Layer 10 of a small transformer language model trained on English Wikipedia (20 layers, counted from 0, width 128).
A neuron adds its activation times its output weights to the MLP's output. To switch it off is to set its activation to zero at one token and run the rest of the model.
A neuron's activation on a vector x is SiLU(gate . x) times (in . x), where the dot is the dot product.

Input weights of the MLP neurons that the questions are about. A number n stands for n times 0.0058.
n64 gate: 16 -47 -57 -31 27 -61 2 10 -22 -1 -12 44 12 -8 24 -5 -33 -20 25 -1 -8 53 54 -5 -16 -33 8 -21 -30 43 28 -19 47 -19 -1 5 11 -26 -1 50 3 -8 15 -41 -1 19 -25 -12 -16 -27 15 50 18 -6 3 6 -10 0 -4 29 11 41 25 12 -2 -23 8 4 0 -8 21 -15 19 32 -17 -30 34 -13 38 17 25 19 19 45 -30 -6 8 3 18 28 12 -5 -30 0 -12 5 -37 -16 30 -16 5 -21 -37 4 -53 -22 20 5 -26 -36 -25 -28 17 51 -25 36 22 24 22 28 -5 -14 -45 0 -36 0 21 -26
n93 gate: 15 -40 25 10 -21 2 -29 26 6 20 17 -41 -23 -32 -30 -13 2 -32 25 47 -5 34 9 -7 -24 39 4 -11 -28 44 15 -7 37 12 -26 -48 2 -56 -51 -24 6 -39 11 -10 35 -55 -39 -61 -8 3 25 13 -55 -10 -4 45 44 -26 -28 25 1 -15 20 -19 15 -23 -14 -7 -16 -14 2 21 10 -8 2 -23 4 -25 20 6 -38 13 -5 34 -44 -35 -43 -37 47 -26 6 -46 -15 -10 -5 15 25 -34 -5 -25 -55 -27 -49 18 -43 -41 -7 -2 18 30 -9 7 -15 34 -31 -9 -16 20 -2 -12 -5 -27 0 -2 18 4 -26 -15
n135 gate: 14 -21 22 -5 7 -1 17 -10 24 -3 -7 7 -5 -1 1 -32 37 27 -6 -18 -4 43 -19 41 -27 37 25 -26 36 9 -6 25 20 11 -21 3 -24 -19 30 -29 16 26 8 23 34 13 21 22 -15 20 31 9 10 5 -31 42 13 -27 11 -37 5 -9 -53 -49 12 25 31 -25 -6 -14 -4 -30 29 6 10 26 -5 -18 15 -14 -43 -17 -21 27 -34 17 29 -2 -3 16 -17 3 12 1 8 -27 15 12 -8 11 5 9 30 -7 28 13 9 7 -24 4 -20 20 -21 44 -36 -65 25 -39 -11 29 -10 6 -1 -1 -32 -50 13 3
n143 gate: -9 42 -25 -22 -25 -7 -7 14 -11 21 -23 -28 20 24 -55 -39 32 -23 -22 0 6 -29 -6 12 -36 22 9 18 27 -17 25 -11 35 -4 -31 -12 18 -20 26 -23 31 0 -15 34 -1 -15 -55 21 -31 50 -16 25 46 -8 -15 0 11 26 16 -10 6 28 34 -13 -6 15 -1 -57 -6 -45 10 -37 18 9 -20 -15 -5 5 -12 17 29 -3 -4 -4 -13 3 -9 -11 6 -16 -34 -10 -33 -10 7 3 -1 -94 -28 10 -21 -36 20 -27 15 -2 -2 -5 -71 -18 13 -3 -2 39 23 -16 -8 -41 -6 23 56 9 -27 -27 12 8 39 -12
n165 gate: 15 24 23 -11 -10 30 -28 -24 -10 -4 8 -6 -19 -73 7 21 1 -57 -32 -12 24 1 4 -43 5 14 12 12 20 22 17 6 -4 -12 71 7 -26 27 -2 -13 -15 -15 1 8 -15 -17 -13 -24 1 12 46 27 -48 18 26 7 -5 -13 -3 -28 16 6 2 0 -11 4 6 -19 -38 -18 -8 -1 -2 11 16 -36 -27 41 -4 -21 -12 4 -5 -11 5 -4 25 3 48 4 -27 6 -38 21 38 -17 7 -17 13 -41 11 -30 16 -27 11 -17 -34 29 23 14 21 -38 -39 -2 -7 19 14 -21 -3 5 -8 -13 -54 -10 -34 -1 -18 1
n172 gate: 9 -24 -40 35 28 -6 28 30 -21 53 -30 -41 36 -47 -46 -14 35 -12 -13 -47 33 6 1 13 -17 7 35 -40 30 -18 47 12 4 13 -14 -10 11 25 -27 -17 -52 25 -3 33 -45 -4 -20 -31 5 28 -19 57 4 14 22 -20 -40 -14 -9 22 18 19 39 12 47 -16 54 -29 -10 -36 6 15 -20 5 -39 -15 3 -5 59 14 38 1 -17 -18 -10 -20 -10 19 -2 32 29 29 -34 57 32 19 -7 -23 16 -27 57 -20 -30 24 15 36 15 13 -26 19 70 -43 -11 1 -39 -4 -4 -21 -29 -30 -6 -40 -17 15 3 -8 34 20
n228 gate: -1 11 -14 28 16 -22 -1 35 -21 33 38 11 -15 34 -6 9 -21 37 1 -12 7 -57 12 26 -31 -19 -5 -20 16 37 -6 -69 24 -28 -4 -13 21 -27 9 13 18 25 -6 -8 26 31 -46 1 7 27 4 20 -37 -9 -8 36 -3 -10 44 -19 -56 -39 -10 1 -36 -23 28 -18 27 -28 -1 19 0 -52 -12 -20 41 38 -13 41 35 10 63 -19 -2 -37 -11 31 -71 -3 -24 22 -29 14 64 -35 26 -19 7 10 -15 8 16 1 -52 -13 6 -15 -9 39 10 0 43 4 4 -4 7 20 22 -5 -1 -22 24 19 45 17 14 -4
n64 in: -22 11 30 -6 -15 17 -40 -29 14 -27 -22 -15 36 -22 -23 24 39 23 -21 -16 27 -33 -1 43 27 3 11 -22 29 -29 13 -3 7 47 1 9 27 36 -4 9 -3 57 -25 24 -31 5 -27 -28 -2 21 -25 -21 6 3 -44 9 -33 0 14 4 -1 -1 -7 -6 -48 -1 -15 -12 35 -11 -3 19 32 -11 22 19 -19 6 6 9 -27 24 -1 -17 -15 8 3 -1 -3 -29 -56 -5 40 36 -29 18 13 -20 -4 -19 -10 -10 4 18 14 36 -39 19 17 4 36 -20 39 10 48 -17 3 8 -11 19 16 5 -6 17 11 23 -59 31
n93 in: 51 29 -12 -32 -7 15 -3 1 -10 -3 1 12 53 0 24 -13 23 11 26 -23 3 -28 14 9 56 57 -21 32 -53 -14 -8 -2 12 6 -1 -10 -24 17 -55 -42 -7 40 -11 2 12 24 -5 -2 14 1 -37 17 -3 2 24 -20 40 5 -17 2 24 -41 24 -6 -32 -20 -18 -9 24 -6 -29 -40 5 -6 17 50 24 3 17 8 21 -14 4 29 -7 -51 62 5 -16 15 -1 13 -41 -27 12 35 -41 -15 -56 -13 22 37 19 15 19 3 19 15 -34 33 2 -23 6 5 23 9 2 -8 57 -29 4 -4 -6 6 60 28 17 -41
n135 in: -4 -29 12 -17 -14 -24 -27 16 42 8 -36 14 27 -29 27 -6 -11 43 -44 54 -6 17 4 42 15 10 27 28 33 -29 -38 -18 16 -27 -36 1 -42 -17 26 -32 27 44 -21 -19 -10 9 -12 13 1 -10 43 -6 10 -19 -47 1 -1 6 -6 14 32 13 3 3 -31 -6 20 10 30 -5 12 -18 -12 -26 -4 12 10 -1 33 -37 11 13 3 14 -5 46 -19 5 4 -43 21 26 -29 19 -37 20 -9 19 -49 -15 29 14 16 -10 3 39 6 17 -2 -3 11 15 10 -24 10 -3 -4 -24 -27 13 10 9 -2 43 -6 21 6 -16
n143 in: -13 -22 6 4 -6 31 55 18 23 -44 63 -28 41 -27 16 -5 -8 18 20 -8 10 6 -20 -7 -27 -8 -63 6 4 1 11 -40 -23 48 24 -6 -27 -38 4 -34 -11 32 -3 -29 -9 7 7 24 24 11 27 -20 3 -26 15 -39 30 -31 -32 27 -4 -20 -3 30 -21 3 -11 37 15 24 25 9 5 -11 -26 -3 21 -39 22 57 3 29 -14 -17 -1 -27 -29 1 15 -16 30 26 -27 20 -6 39 20 19 -6 10 -48 -4 -6 -7 -11 1 -9 -33 11 6 -14 -20 17 -14 -29 -14 -14 -28 28 40 -5 26 -7 20 -11 -32 6 -10
n165 in: -36 5 18 20 -11 15 -35 16 41 -32 8 -31 13 44 19 -3 37 -6 63 18 -9 40 11 29 39 -6 -1 27 -32 52 13 10 -13 51 1 -6 -12 -7 8 35 -7 -17 -38 -47 4 14 2 3 10 8 -5 23 -36 7 -9 8 -2 12 50 44 24 6 14 -1 -13 47 -1 11 2 -1 28 32 -52 -7 13 -12 5 1 -17 9 26 -6 -2 31 12 -9 14 34 -19 -2 3 -7 -1 -5 -44 -10 28 -15 -17 40 -12 -18 -22 -12 -7 25 28 -23 6 -9 -28 12 32 -11 -16 10 -17 -9 29 0 -1 5 12 -1 -20 -4 -4 -20
n172 in: 13 18 7 1 22 -16 -12 70 16 -25 -30 45 -5 -20 10 -43 27 25 -60 -3 -6 40 5 -6 -3 32 -6 -39 9 -15 -13 6 -41 13 17 -14 16 13 -23 43 -15 16 1 -19 -24 29 -15 -7 30 7 5 -14 -77 16 9 3 23 31 -68 13 40 36 23 -17 60 11 -2 -28 5 -9 21 14 -1 -27 -42 -5 -19 22 -5 -18 -12 -17 -7 26 -13 2 2 -30 -23 -28 23 40 32 16 11 0 -20 -36 10 -28 -28 -38 -56 43 -44 72 14 9 24 15 -6 -42 -29 47 -17 10 -7 -11 -10 10 -20 -13 7 -6 21 -41 45 25
n228 in: 6 4 -11 15 -14 -30 23 -33 25 0 -1 40 58 10 56 9 2 -53 31 15 25 -10 33 21 -7 28 32 -18 -9 -14 -35 -3 -6 30 -19 21 25 -22 20 -34 -58 -19 -26 55 -10 29 13 33 -7 -17 29 11 -16 71 8 16 -8 -5 11 16 16 -1 -24 -3 -17 45 -27 -15 25 -11 37 -54 -9 18 -7 18 -11 -30 8 -32 7 30 -18 12 -30 27 -20 7 5 -9 43 -16 -13 -7 -24 26 -5 -17 -8 -26 -13 41 39 -11 9 -23 -27 12 -28 24 -1 13 -27 32 41 3 -22 12 -40 -34 -12 16 1 5 -15 7 -5 -14

Output weights of the MLP neurons that the questions are about. A number n stands for n times 0.0055.
n64: -3 -3 -32 2 21 -33 -22 5 -17 7 -22 11 27 -9 13 -21 13 -17 57 34 31 -43 -8 12 23 -24 -11 -11 -4 -5 -3 13 27 -7 -36 -11 16 2 15 16 22 1 -27 -7 -7 12 -47 -28 2 42 -9 13 34 -59 -31 -5 21 24 44 13 -29 -16 21 -43 -17 -15 8 30 -42 -1 -16 11 32 -37 22 34 20 20 2 -8 15 2 4 -42 -42 44 26 -30 -32 -11 8 -4 -3 3 21 27 -28 -4 -25 -12 25 -9 18 -41 -4 17 4 -9 -15 16 -3 -19 -9 -15 -18 -7 20 -16 -34 26 8 -47 -44 -5 28 -17 26 -15
n93: -9 23 -8 -19 5 23 -8 -56 -25 13 14 21 -7 19 -28 3 -30 1 24 -57 13 7 7 2 19 -30 18 9 -8 15 -13 -28 26 6 -20 15 -11 -64 -13 -33 37 50 -16 13 -7 -15 18 32 -12 -29 24 12 4 24 65 -1 -10 20 0 12 -23 11 2 -5 12 42 19 34 -61 -26 -5 -16 34 5 -10 4 -35 8 -20 -39 56 16 28 -3 -10 -29 13 -15 -20 14 -21 -2 12 5 -2 5 -20 41 -7 9 -34 24 -9 6 -44 -10 -20 -9 16 16 -32 25 45 13 22 -29 8 -49 19 -13 31 46 10 -41 38 75 -85 -22
n135: -20 5 -16 14 11 -25 -26 10 -13 25 -8 -18 16 34 -21 -21 0 -88 2 3 -23 -7 0 -20 6 22 3 -30 -24 33 12 -12 -22 11 2 -15 11 0 -9 35 -10 1 -17 -16 -45 -5 -35 5 -12 9 -34 -58 4 -31 51 -21 -6 -23 2 12 -35 -27 -14 -6 6 -36 -9 11 -50 -5 -23 -23 33 12 11 -8 -5 -9 -31 37 -27 -81 14 20 17 -9 -6 -38 -11 -10 12 -8 -13 21 -25 9 9 6 46 -42 0 1 -19 -48 6 -11 -7 -47 5 -14 5 15 -30 -7 1 8 -34 10 5 -7 -10 -17 26 -10 1 5 -14 11
n143: -3 -13 1 -34 -30 7 -25 11 -12 10 4 21 -18 -18 17 20 14 9 -3 -22 35 -1 4 -16 22 43 -1 32 -7 -37 -8 6 11 27 -37 23 -11 64 15 4 -9 4 -61 -16 -12 -24 -1 7 -30 -17 -40 95 -38 18 5 32 -31 2 6 -15 -7 -12 -1 30 1 -13 -7 -19 -16 3 54 -49 -12 5 -41 -14 -4 24 -7 -14 7 -12 -13 -17 36 35 -4 26 -19 -3 -7 -24 20 -10 9 5 -14 -39 1 -13 9 -5 -25 38 -41 -9 -60 -20 3 16 -18 16 -12 18 7 1 14 -16 7 -14 -55 25 -1 -14 18 10 -49 -28
n165: 18 -12 7 12 24 16 2 -6 -2 1 29 -4 12 -30 -23 -1 -20 -35 -23 -9 25 -21 -5 -4 -11 0 -15 25 47 -53 -18 21 54 -22 6 -24 13 -30 3 -28 0 8 42 9 -35 -51 -21 15 -13 -38 24 -36 40 12 14 -10 16 -22 1 -13 -16 8 27 -15 24 -50 40 -12 8 -11 36 -14 5 -14 -3 3 3 -2 21 3 -7 3 20 -29 -24 8 4 8 6 37 13 41 13 15 -12 9 17 13 -1 -10 46 -3 44 -18 17 14 -61 -13 -34 -11 35 16 -13 8 18 -8 1 -15 -10 -6 8 -3 -9 -19 62 1 -5 19
n172: -20 -2 -7 2 -4 -19 -37 -4 36 -51 34 55 -44 11 -15 -8 5 -26 6 -3 -7 12 31 -23 14 53 4 -45 -45 11 -35 27 59 -31 -37 -37 35 35 -31 -26 24 -10 -19 44 -34 48 1 35 -13 38 14 -20 -44 -9 2 7 -21 4 3 -9 -2 -43 -10 17 -38 31 -14 38 13 -6 -10 27 -22 -1 18 -24 7 -28 -12 16 -20 -37 52 -16 -42 -41 -20 35 17 -13 -3 8 -8 -9 -12 -22 -26 -29 0 4 -2 2 13 7 -60 -13 13 14 1 -77 22 6 6 -10 33 1 2 -3 -43 -7 -20 2 24 -15 -19 1 30 2
n228: 22 16 22 -2 0 6 -3 3 -19 -27 10 48 21 -23 -36 58 -41 16 -28 21 38 17 8 -34 -35 28 -7 -42 -17 -2 -25 13 -41 32 5 15 -8 71 30 -15 -29 20 14 2 21 5 -35 -4 -12 -8 -22 -12 -3 36 -30 -14 -32 10 -29 6 60 23 -11 23 -4 -5 2 28 14 -1 2 19 40 -27 1 19 -33 11 -5 -31 -18 -62 -14 6 15 22 -39 13 -26 -4 6 -12 25 26 35 -1 -28 -17 43 13 -12 -13 30 10 11 -16 40 21 -2 -22 -1 1 -20 55 -11 24 17 -12 -24 22 20 -12 -34 -47 -6 6 5 5

Each question names a token from some text and the token that comes next. It shows the vector x that enters the MLP there. A number n stands for n times 0.038.

Then comes g, the gradient of the next token's log-probability with respect to the MLP's output, scaled to length 1. A neuron's effect is roughly proportional to its activation times (output weights . g). A number n stands for n times 0.0051.

" Ra", then "k"
x: -16 -16 27 -28 -5 22 8 -11 10 -8 4 -3 -20 56 15 0 31 26 -3 21 -41 -10 22 -12 -15 51 -25 6 1 0 19 7 -11 -18 1 7 10 11 -1 6 -15 -6 -23 -38 22 18 36 -10 15 36 7 -13 9 -18 -23 -7 25 8 3 -11 3 -41 -16 7 -25 15 5 -8 0 5 -8 5 -12 -38 -20 -29 13 13 -48 27 -19 -34 -2 -20 19 -8 -2 0 4 -20 -22 21 -23 4 -2 -9 3 2 -8 26 -6 -4 12 4 3 -23 -4 -16 -44 -3 -23 21 -1 -15 -14 -25 -36 12 15 6 -24 8 -21 35 -4 -1 11 -44
g: 0 -8 3 16 35 -12 -3 11 -3 1 -25 22 30 12 -14 -10 3 28 4 1 -15 9 34 -11 0 7 11 2 -6 -3 -35 3 -14 -19 1 5 25 -26 16 10 15 11 14 -4 -26 -17 14 -11 0 -27 -15 -9 30 14 -8 -9 0 5 -11 17 -15 0 6 -9 -2 22 -33 -40 -27 -5 -34 14 17 15 12 -38 -26 -4 0 -2 -48 -12 20 -15 11 -4 -11 3 14 18 11 -41 6 -30 2 -24 -11 -7 -10 12 -13 13 -20 -8 -7 16 3 -41 0 5 -2 -10 -25 -7 -5 -17 -29 1 -21 -29 -8 23 2 6 -18 14 10 13
Switching off which neuron hurts the next token most? n228

" any", then "one"
x: 26 -27 -16 -23 -13 -13 -10 22 -8 21 3 5 -4 5 -12 -25 -7 -31 -17 8 15 5 0 34 -15 3 6 19 -21 17 -7 3 6 11 5 -12 -6 9 8 -6 -16 -11 -7 5 -16 21 9 24 -31 -15 6 -33 -9 -5 -8 21 12 8 3 9 -29 10 -29 31 8 -3 12 0 -30 35 -17 -19 -7 -2 -41 10 -6 -8 9 -34 -8 -15 13 30 3 -7 14 11 -13 20 21 -26 -23 -5 4 -2 -15 21 12 10 43 -36 -30 13 -48 -12 37 -8 3 -6 -13 19 -34 -26 7 16 -8 69 13 3 -13 16 42 -36 -25 -13 -10 6
g: 39 -18 26 16 -25 -2 -1 -36 17 -10 0 -32 -4 9 32 -6 26 -24 -21 -19 -4 -2 -42 10 2 6 17 28 -23 -17 24 -3 13 21 -13 1 -21 -12 -21 3 15 3 -15 13 -31 17 22 18 11 31 3 21 10 11 6 11 -5 14 5 22 5 14 5 -22 23 -10 8 -18 3 -14 1 -13 -15 16 -9 12 -22 2 -19 9 24 -16 -6 10 24 -5 -27 -11 30 -14 1 -29 -9 11 0 -5 -20 -11 23 12 -6 -2 -35 -26 -21 20 -15 -18 -7 -23 -1 13 -29 0 12 9 -23 8 3 -3 -44 -3 1 -5 -3 -3 -20 -6
Switching off which neuron hurts the next token most? n64

" Cole", then "man"
x: -10 -89 0 33 -46 -7 -5 -28 6 9 6 -4 12 -5 16 -19 -22 -25 15 -4 -47 -22 -13 1 23 -10 17 22 0 31 -15 -5 -5 1 -2 8 -15 -24 38 1 0 -51 2 35 24 -2 10 27 4 46 -23 -5 5 -5 1 20 19 14 27 -4 -22 32 -39 -18 14 -4 -9 -3 -8 36 -10 9 -16 33 14 28 -9 11 -15 1 34 -17 -16 -15 -2 -1 -17 19 15 51 -3 -30 -16 4 2 -17 3 -21 31 3 -18 5 47 -12 32 -23 -50 9 -28 5 -2 2 13 -37 3 23 -38 2 -22 3 3 8 20 -15 -5 -35 10 -19
g: -12 -15 14 -10 -9 -16 -12 -5 9 -9 -5 21 -3 -11 26 -24 21 7 -5 6 7 -15 5 10 26 4 -10 29 -5 -4 -17 5 1 -20 8 -12 -9 13 -5 17 6 -13 -14 -10 -12 -2 -22 -26 5 25 -23 3 24 -17 -11 -21 16 40 3 -11 -11 -15 -20 -18 37 8 -2 0 17 -6 6 -22 4 10 -35 6 0 8 -21 7 6 -1 0 2 -17 18 13 -11 -29 -10 25 7 -6 8 64 -5 -18 6 -2 8 -15 -6 -27 23 3 -50 16 -26 12 8 -25 24 4 -32 19 31 -6 -8 -33 -13 -23 -16 7 -7 -9 -3 8 -33
Switching off which neuron hurts the next token most? n64

" flow", then "ing"
x: 36 4 -8 14 -1 -6 24 16 -17 7 13 -26 -10 22 -25 -2 2 -24 18 -4 -29 -53 5 20 4 3 -23 -8 -20 20 4 7 6 2 13 34 16 9 -18 -35 21 -2 -16 -11 -9 -16 -28 11 23 -33 -16 -27 0 3 -4 -18 25 5 -9 1 22 14 -3 24 -33 2 -9 -24 27 36 -28 24 -23 11 10 28 3 13 -1 36 -12 -30 0 -4 3 -13 -8 -18 -40 25 8 39 -34 28 -5 0 13 6 -28 13 0 20 41 8 23 -33 -14 -24 -9 4 3 3 24 -3 14 -20 -22 6 7 -4 3 -3 -26 -8 0 13 19 17
g: -13 -29 -2 7 15 -2 -13 20 4 11 -16 5 10 -2 -6 -11 23 -16 -6 13 -3 26 -5 -16 13 -5 -11 -14 14 -53 14 8 5 29 1 0 0 17 8 16 -37 -10 -19 -22 24 -35 -10 -17 -3 10 -19 -9 -26 26 -13 7 5 20 -3 -10 18 25 -3 27 38 -43 -10 -24 19 7 34 26 -8 10 -24 -9 -11 18 -14 -4 -8 -4 -14 -25 3 -2 -35 -6 10 17 28 1 -23 22 -2 -17 7 -40 18 13 -12 -2 -6 0 28 12 10 -11 7 -10 -18 17 16 36 -4 15 12 9 0 8 -10 -2 -9 -15 -12 7 11 18
Switching off which neuron hurts the next token most? n93

"),", then " Mr"
x: 17 -16 -2 6 -2 13 1 -19 20 40 3 69 -12 -6 5 -18 15 22 12 -22 -22 -17 5 -23 1 -10 7 2 -9 35 -20 10 4 -17 -5 19 2 34 -22 -48 7 8 27 16 20 -20 1 -5 11 19 20 -38 -31 -5 11 16 -5 24 11 -31 3 -11 -16 -24 16 12 -3 -7 -4 13 21 -3 11 2 -11 -11 -36 -8 6 -15 20 10 -12 -4 -7 11 4 48 8 14 7 10 -8 2 0 16 14 -3 -9 6 -28 -4 1 -10 39 22 -3 14 -2 41 23 9 -1 16 -26 -7 -8 10 -5 -8 24 2 -28 -26 -2 -10 -21 -7
g: 23 -25 -26 2 -12 12 -4 -7 3 23 16 22 36 10 7 0 21 -26 19 28 8 7 -5 6 -12 6 -3 30 20 -29 -2 7 -3 -10 21 -15 -9 2 -20 -5 -36 10 2 -15 -7 12 -17 -5 -3 19 14 -14 22 -35 -21 -20 2 -6 -32 17 -8 23 20 11 -3 45 32 -4 3 -1 13 -2 10 -7 10 9 1 -22 4 9 -12 4 -12 -23 -25 13 3 -38 49 9 19 -21 16 -4 5 35 -21 15 -18 -9 13 -1 1 -1 28 3 0 -8 -27 40 -22 10 -10 18 28 -15 0 13 -12 -16 -3 -11 -4 -16 -14 3 6 5
Which neuron, switched off, raises the next token's probability most? n165

"ore", then ","
x: 20 28 -2 15 -19 4 0 6 3 25 -38 -6 -13 -22 -22 -21 -9 -38 -22 19 -3 5 -17 -16 12 21 4 -12 -16 -21 -18 16 4 -7 34 8 -19 47 1 -45 -39 10 -26 -8 -23 23 16 14 25 -30 -18 -21 0 -5 -11 -13 -8 -17 27 9 28 12 -36 26 -27 -21 -14 31 -31 37 -11 -8 0 28 1 23 -2 -29 3 -17 -88 5 -35 -10 25 -2 12 -17 31 25 -1 -29 -9 -25 -14 -5 5 13 13 -13 -2 -25 31 -6 -15 15 4 -14 -35 5 32 19 35 -28 67 -41 3 5 -25 4 -17 10 -4 11 -1 -19 -14 -10
g: -8 19 -6 -7 -13 27 21 8 14 12 26 15 21 -1 -25 4 16 -19 28 -11 -10 -15 13 -1 25 -5 -43 0 14 -17 29 -9 5 -9 13 -2 30 -40 -13 -10 -26 -3 0 35 6 14 5 9 15 -16 12 -10 -6 8 40 -23 -1 -3 -8 -9 -9 -12 2 17 -24 -18 -14 8 -22 26 -23 17 -15 -7 12 29 24 -26 17 11 7 5 4 -3 13 -27 10 -37 3 26 -3 -27 17 9 -11 -22 -5 5 -14 -6 30 8 -4 -7 8 6 15 28 -2 -11 -9 -23 16 13 26 -16 -17 11 0 -45 32 -2 4 -13 14 9 -3 6
Which neuron, switched off, raises the next token's probability most? n165

"r", then "."
x: 6 -22 -5 6 -13 3 -3 24 -6 -48 15 24 0 -2 2 -21 -6 -23 21 -15 -39 46 17 24 39 21 14 -1 5 0 18 10 -9 -15 -4 -2 -19 -13 -17 -6 5 -46 7 -24 59 -1 20 -3 -37 8 12 -1 15 38 -10 -22 -1 32 -38 0 -18 19 -3 -15 25 17 33 -10 28 11 23 8 6 28 11 18 -11 3 -39 -12 3 -26 -21 -10 -8 -6 -4 -10 17 -53 17 -8 -19 -23 7 13 20 -35 37 -22 6 -26 -10 10 -13 -9 14 -6 3 -7 24 38 -7 -3 -51 25 -41 4 15 -23 -26 42 -4 -14 -22 29 36 18
g: -5 -17 26 -9 16 -1 -29 -27 -37 -34 4 21 -19 -13 -3 41 -1 -11 -17 7 9 6 22 12 18 -9 16 8 4 11 -11 2 -16 27 11 -34 -21 0 27 17 -24 4 11 6 -14 0 -7 -27 25 -5 4 5 -9 28 -21 6 -6 -6 -10 -41 0 -17 -6 33 13 3 -25 -2 4 -2 -14 -23 2 7 11 16 16 3 9 33 4 -2 10 14 -13 3 24 14 20 1 32 -20 -11 -1 -3 12 -22 -1 5 -6 5 -9 43 -11 -5 -8 14 -22 7 -32 -5 29 3 -26 10 28 9 -4 1 31 25 33 -5 -22 -21 2 -4 1
Switching off which neuron hurts the next token most? n64

" |", then " D"
x: -26 22 18 21 3 -15 -19 0 -17 -9 -17 20 8 10 -2 35 16 27 2 14 -46 17 12 4 12 7 -11 -1 -1 -10 5 5 -6 -23 -18 2 15 -18 15 -13 5 13 7 23 3 -3 33 -1 -15 -20 24 -23 5 -5 -10 5 13 6 15 -15 18 -6 -3 1 5 -15 -20 25 15 -24 4 0 -8 1 11 -5 11 7 -7 -2 -3 -6 15 -15 16 33 7 33 0 21 -3 10 0 3 -27 -8 -19 -4 1 7 12 -2 -6 37 -18 14 -13 -8 3 4 -1 18 -24 8 -6 22 -32 4 7 17 2 -8 7 -48 -2 -1 -3 -4
g: -2 -8 -10 -3 -5 -6 -31 2 23 9 20 1 23 -2 36 -21 6 -14 -7 -1 -21 -6 -13 13 -4 4 -6 -2 19 5 -19 -13 16 12 21 3 -5 17 6 -9 -4 -1 -21 41 18 9 11 23 0 17 37 -21 32 1 -8 1 -4 9 -24 5 -12 27 -17 3 -14 23 9 27 -26 11 -37 14 3 4 20 -22 -21 5 -16 -17 -3 -5 6 -2 1 16 -9 -8 40 -11 4 -12 0 -3 9 1 3 28 -22 -6 -34 -14 29 -37 7 21 3 5 8 -3 22 -12 13 -1 -24 -35 -18 38 -11 -2 12 38 -21 36 -27 0 10 7
Which neuron, switched off, raises the next token's probability most? n143

"ed", then " by"
x: 29 33 20 -15 -1 3 -15 -12 9 -32 13 23 35 16 5 1 8 -24 -22 3 -8 -8 -36 18 -11 -27 2 -14 6 -15 -1 -2 -6 -43 27 -13 9 50 0 -20 4 -12 -45 -9 11 15 7 6 -4 -16 18 -27 -16 51 8 -32 29 1 -1 4 6 -11 21 4 -26 16 -2 -11 -31 26 7 -30 12 -25 -20 12 -11 7 13 9 -13 0 28 16 -8 -10 24 -16 -50 -1 -24 -18 -22 15 -8 4 -31 -7 33 -19 -23 15 35 3 -28 17 -48 11 -18 22 0 -36 -3 -26 23 -2 -16 58 -22 5 6 69 -10 1 -17 -9 16 -12
g: -6 -17 -1 0 2 -29 -23 -10 9 -24 7 5 19 18 12 12 -28 13 16 -15 -2 8 12 13 -21 16 2 16 5 -2 -12 20 15 16 0 17 13 38 -24 19 -6 12 30 11 8 -8 0 19 13 30 19 14 34 12 -12 -9 13 -15 -17 6 -6 -29 4 -12 -10 13 23 5 -2 -14 45 -27 -4 9 14 -17 12 -8 1 9 -11 -6 16 23 40 -30 18 13 -17 33 -9 9 2 -8 1 15 -16 34 17 -15 18 6 -5 20 8 15 -42 2 -6 9 -2 -14 13 -17 -27 14 48 -24 22 0 -20 -13 -21 -9 0 18 7 3
Which neuron, switched off, raises the next token's probability most? n165

"\n", then "\n"
x: -23 -32 -16 -9 -7 22 -2 -8 12 -4 18 -3 4 20 3 16 2 14 17 14 4 9 -4 0 -4 0 -8 -12 17 -26 -16 2 -10 4 -28 14 -7 -2 1 7 11 26 8 2 11 0 6 45 11 -2 -9 -38 1 6 -4 9 -9 15 4 10 21 -7 -32 -20 -7 -9 6 4 -10 -55 -4 -15 -7 27 -23 0 7 -3 -1 -20 4 -26 6 -6 -6 -1 -10 9 -13 -3 -8 13 15 -17 -2 -8 23 -13 7 29 16 14 -4 14 1 -7 33 3 32 -26 -17 2 -6 -12 9 5 8 17 -7 -13 -2 5 7 20 -35 -4 -23 7
g: -10 6 3 -1 -9 -19 -11 14 -10 -5 -12 20 -15 -30 -16 22 -71 -7 -1 -2 -10 8 4 -2 -11 -5 -16 31 23 -8 6 -31 -2 6 -7 -17 9 3 -1 -20 7 1 14 31 12 -28 48 -21 -32 -15 -1 -9 12 32 6 26 18 -3 3 -3 12 34 24 11 -2 15 -12 -22 -2 -9 -8 7 -13 -41 34 17 7 5 33 -7 -3 7 9 -6 11 10 -12 13 -1 2 28 -18 6 -11 -3 -4 -16 7 -6 11 31 -1 -26 4 15 -3 -44 -16 -23 16 -22 -2 -9 21 2 -5 -4 6 27 -8 -13 -10 -4 7 7 8 -9 -1
Which neuron, switched off, raises the next token's probability most? n135

"9", then "8"
x: -16 14 -9 -15 -11 -22 24 36 -22 -31 9 -3 -4 -9 -3 10 -22 31 -25 -5 -16 21 -18 -16 -15 15 19 -9 6 -33 -6 -26 -11 -15 -29 15 -34 38 26 -32 -23 -13 -20 14 -12 0 -1 -6 26 -6 3 -15 -35 -23 23 -18 1 -13 -23 -3 -2 14 -31 38 25 -31 -52 19 -7 -18 -6 -4 -18 -3 3 8 20 -19 -9 -29 -38 14 29 -42 -39 -18 0 -24 -6 -16 30 28 -7 44 1 -8 28 -27 45 39 -25 -17 -10 4 7 21 1 -27 6 11 13 -37 -6 -26 -39 2 19 34 8 -41 26 13 -20 -1 -10 -19 -3 3
g: -4 11 -11 -2 25 -8 -31 16 11 4 -13 3 -19 -8 -18 -13 22 -7 -26 5 2 2 19 20 -9 12 0 -22 -4 -14 8 25 0 34 4 -31 6 -1 5 -20 -19 8 -3 -4 4 2 17 11 22 13 -28 9 -50 10 5 21 0 -17 -16 7 11 -3 6 7 23 -19 5 20 -20 6 11 -14 -16 17 5 10 2 -43 -4 43 9 -6 -16 34 -6 -8 -4 -4 -5 -21 -8 14 -15 20 9 -5 -27 -7 35 -29 -12 8 11 -25 14 21 16 3 11 -1 -6 10 -22 -18 -33 -4 -9 20 -7 42 -1 15 -1 -46 8 -15 -7 -32
Switching off which neuron hurts the next token most? n172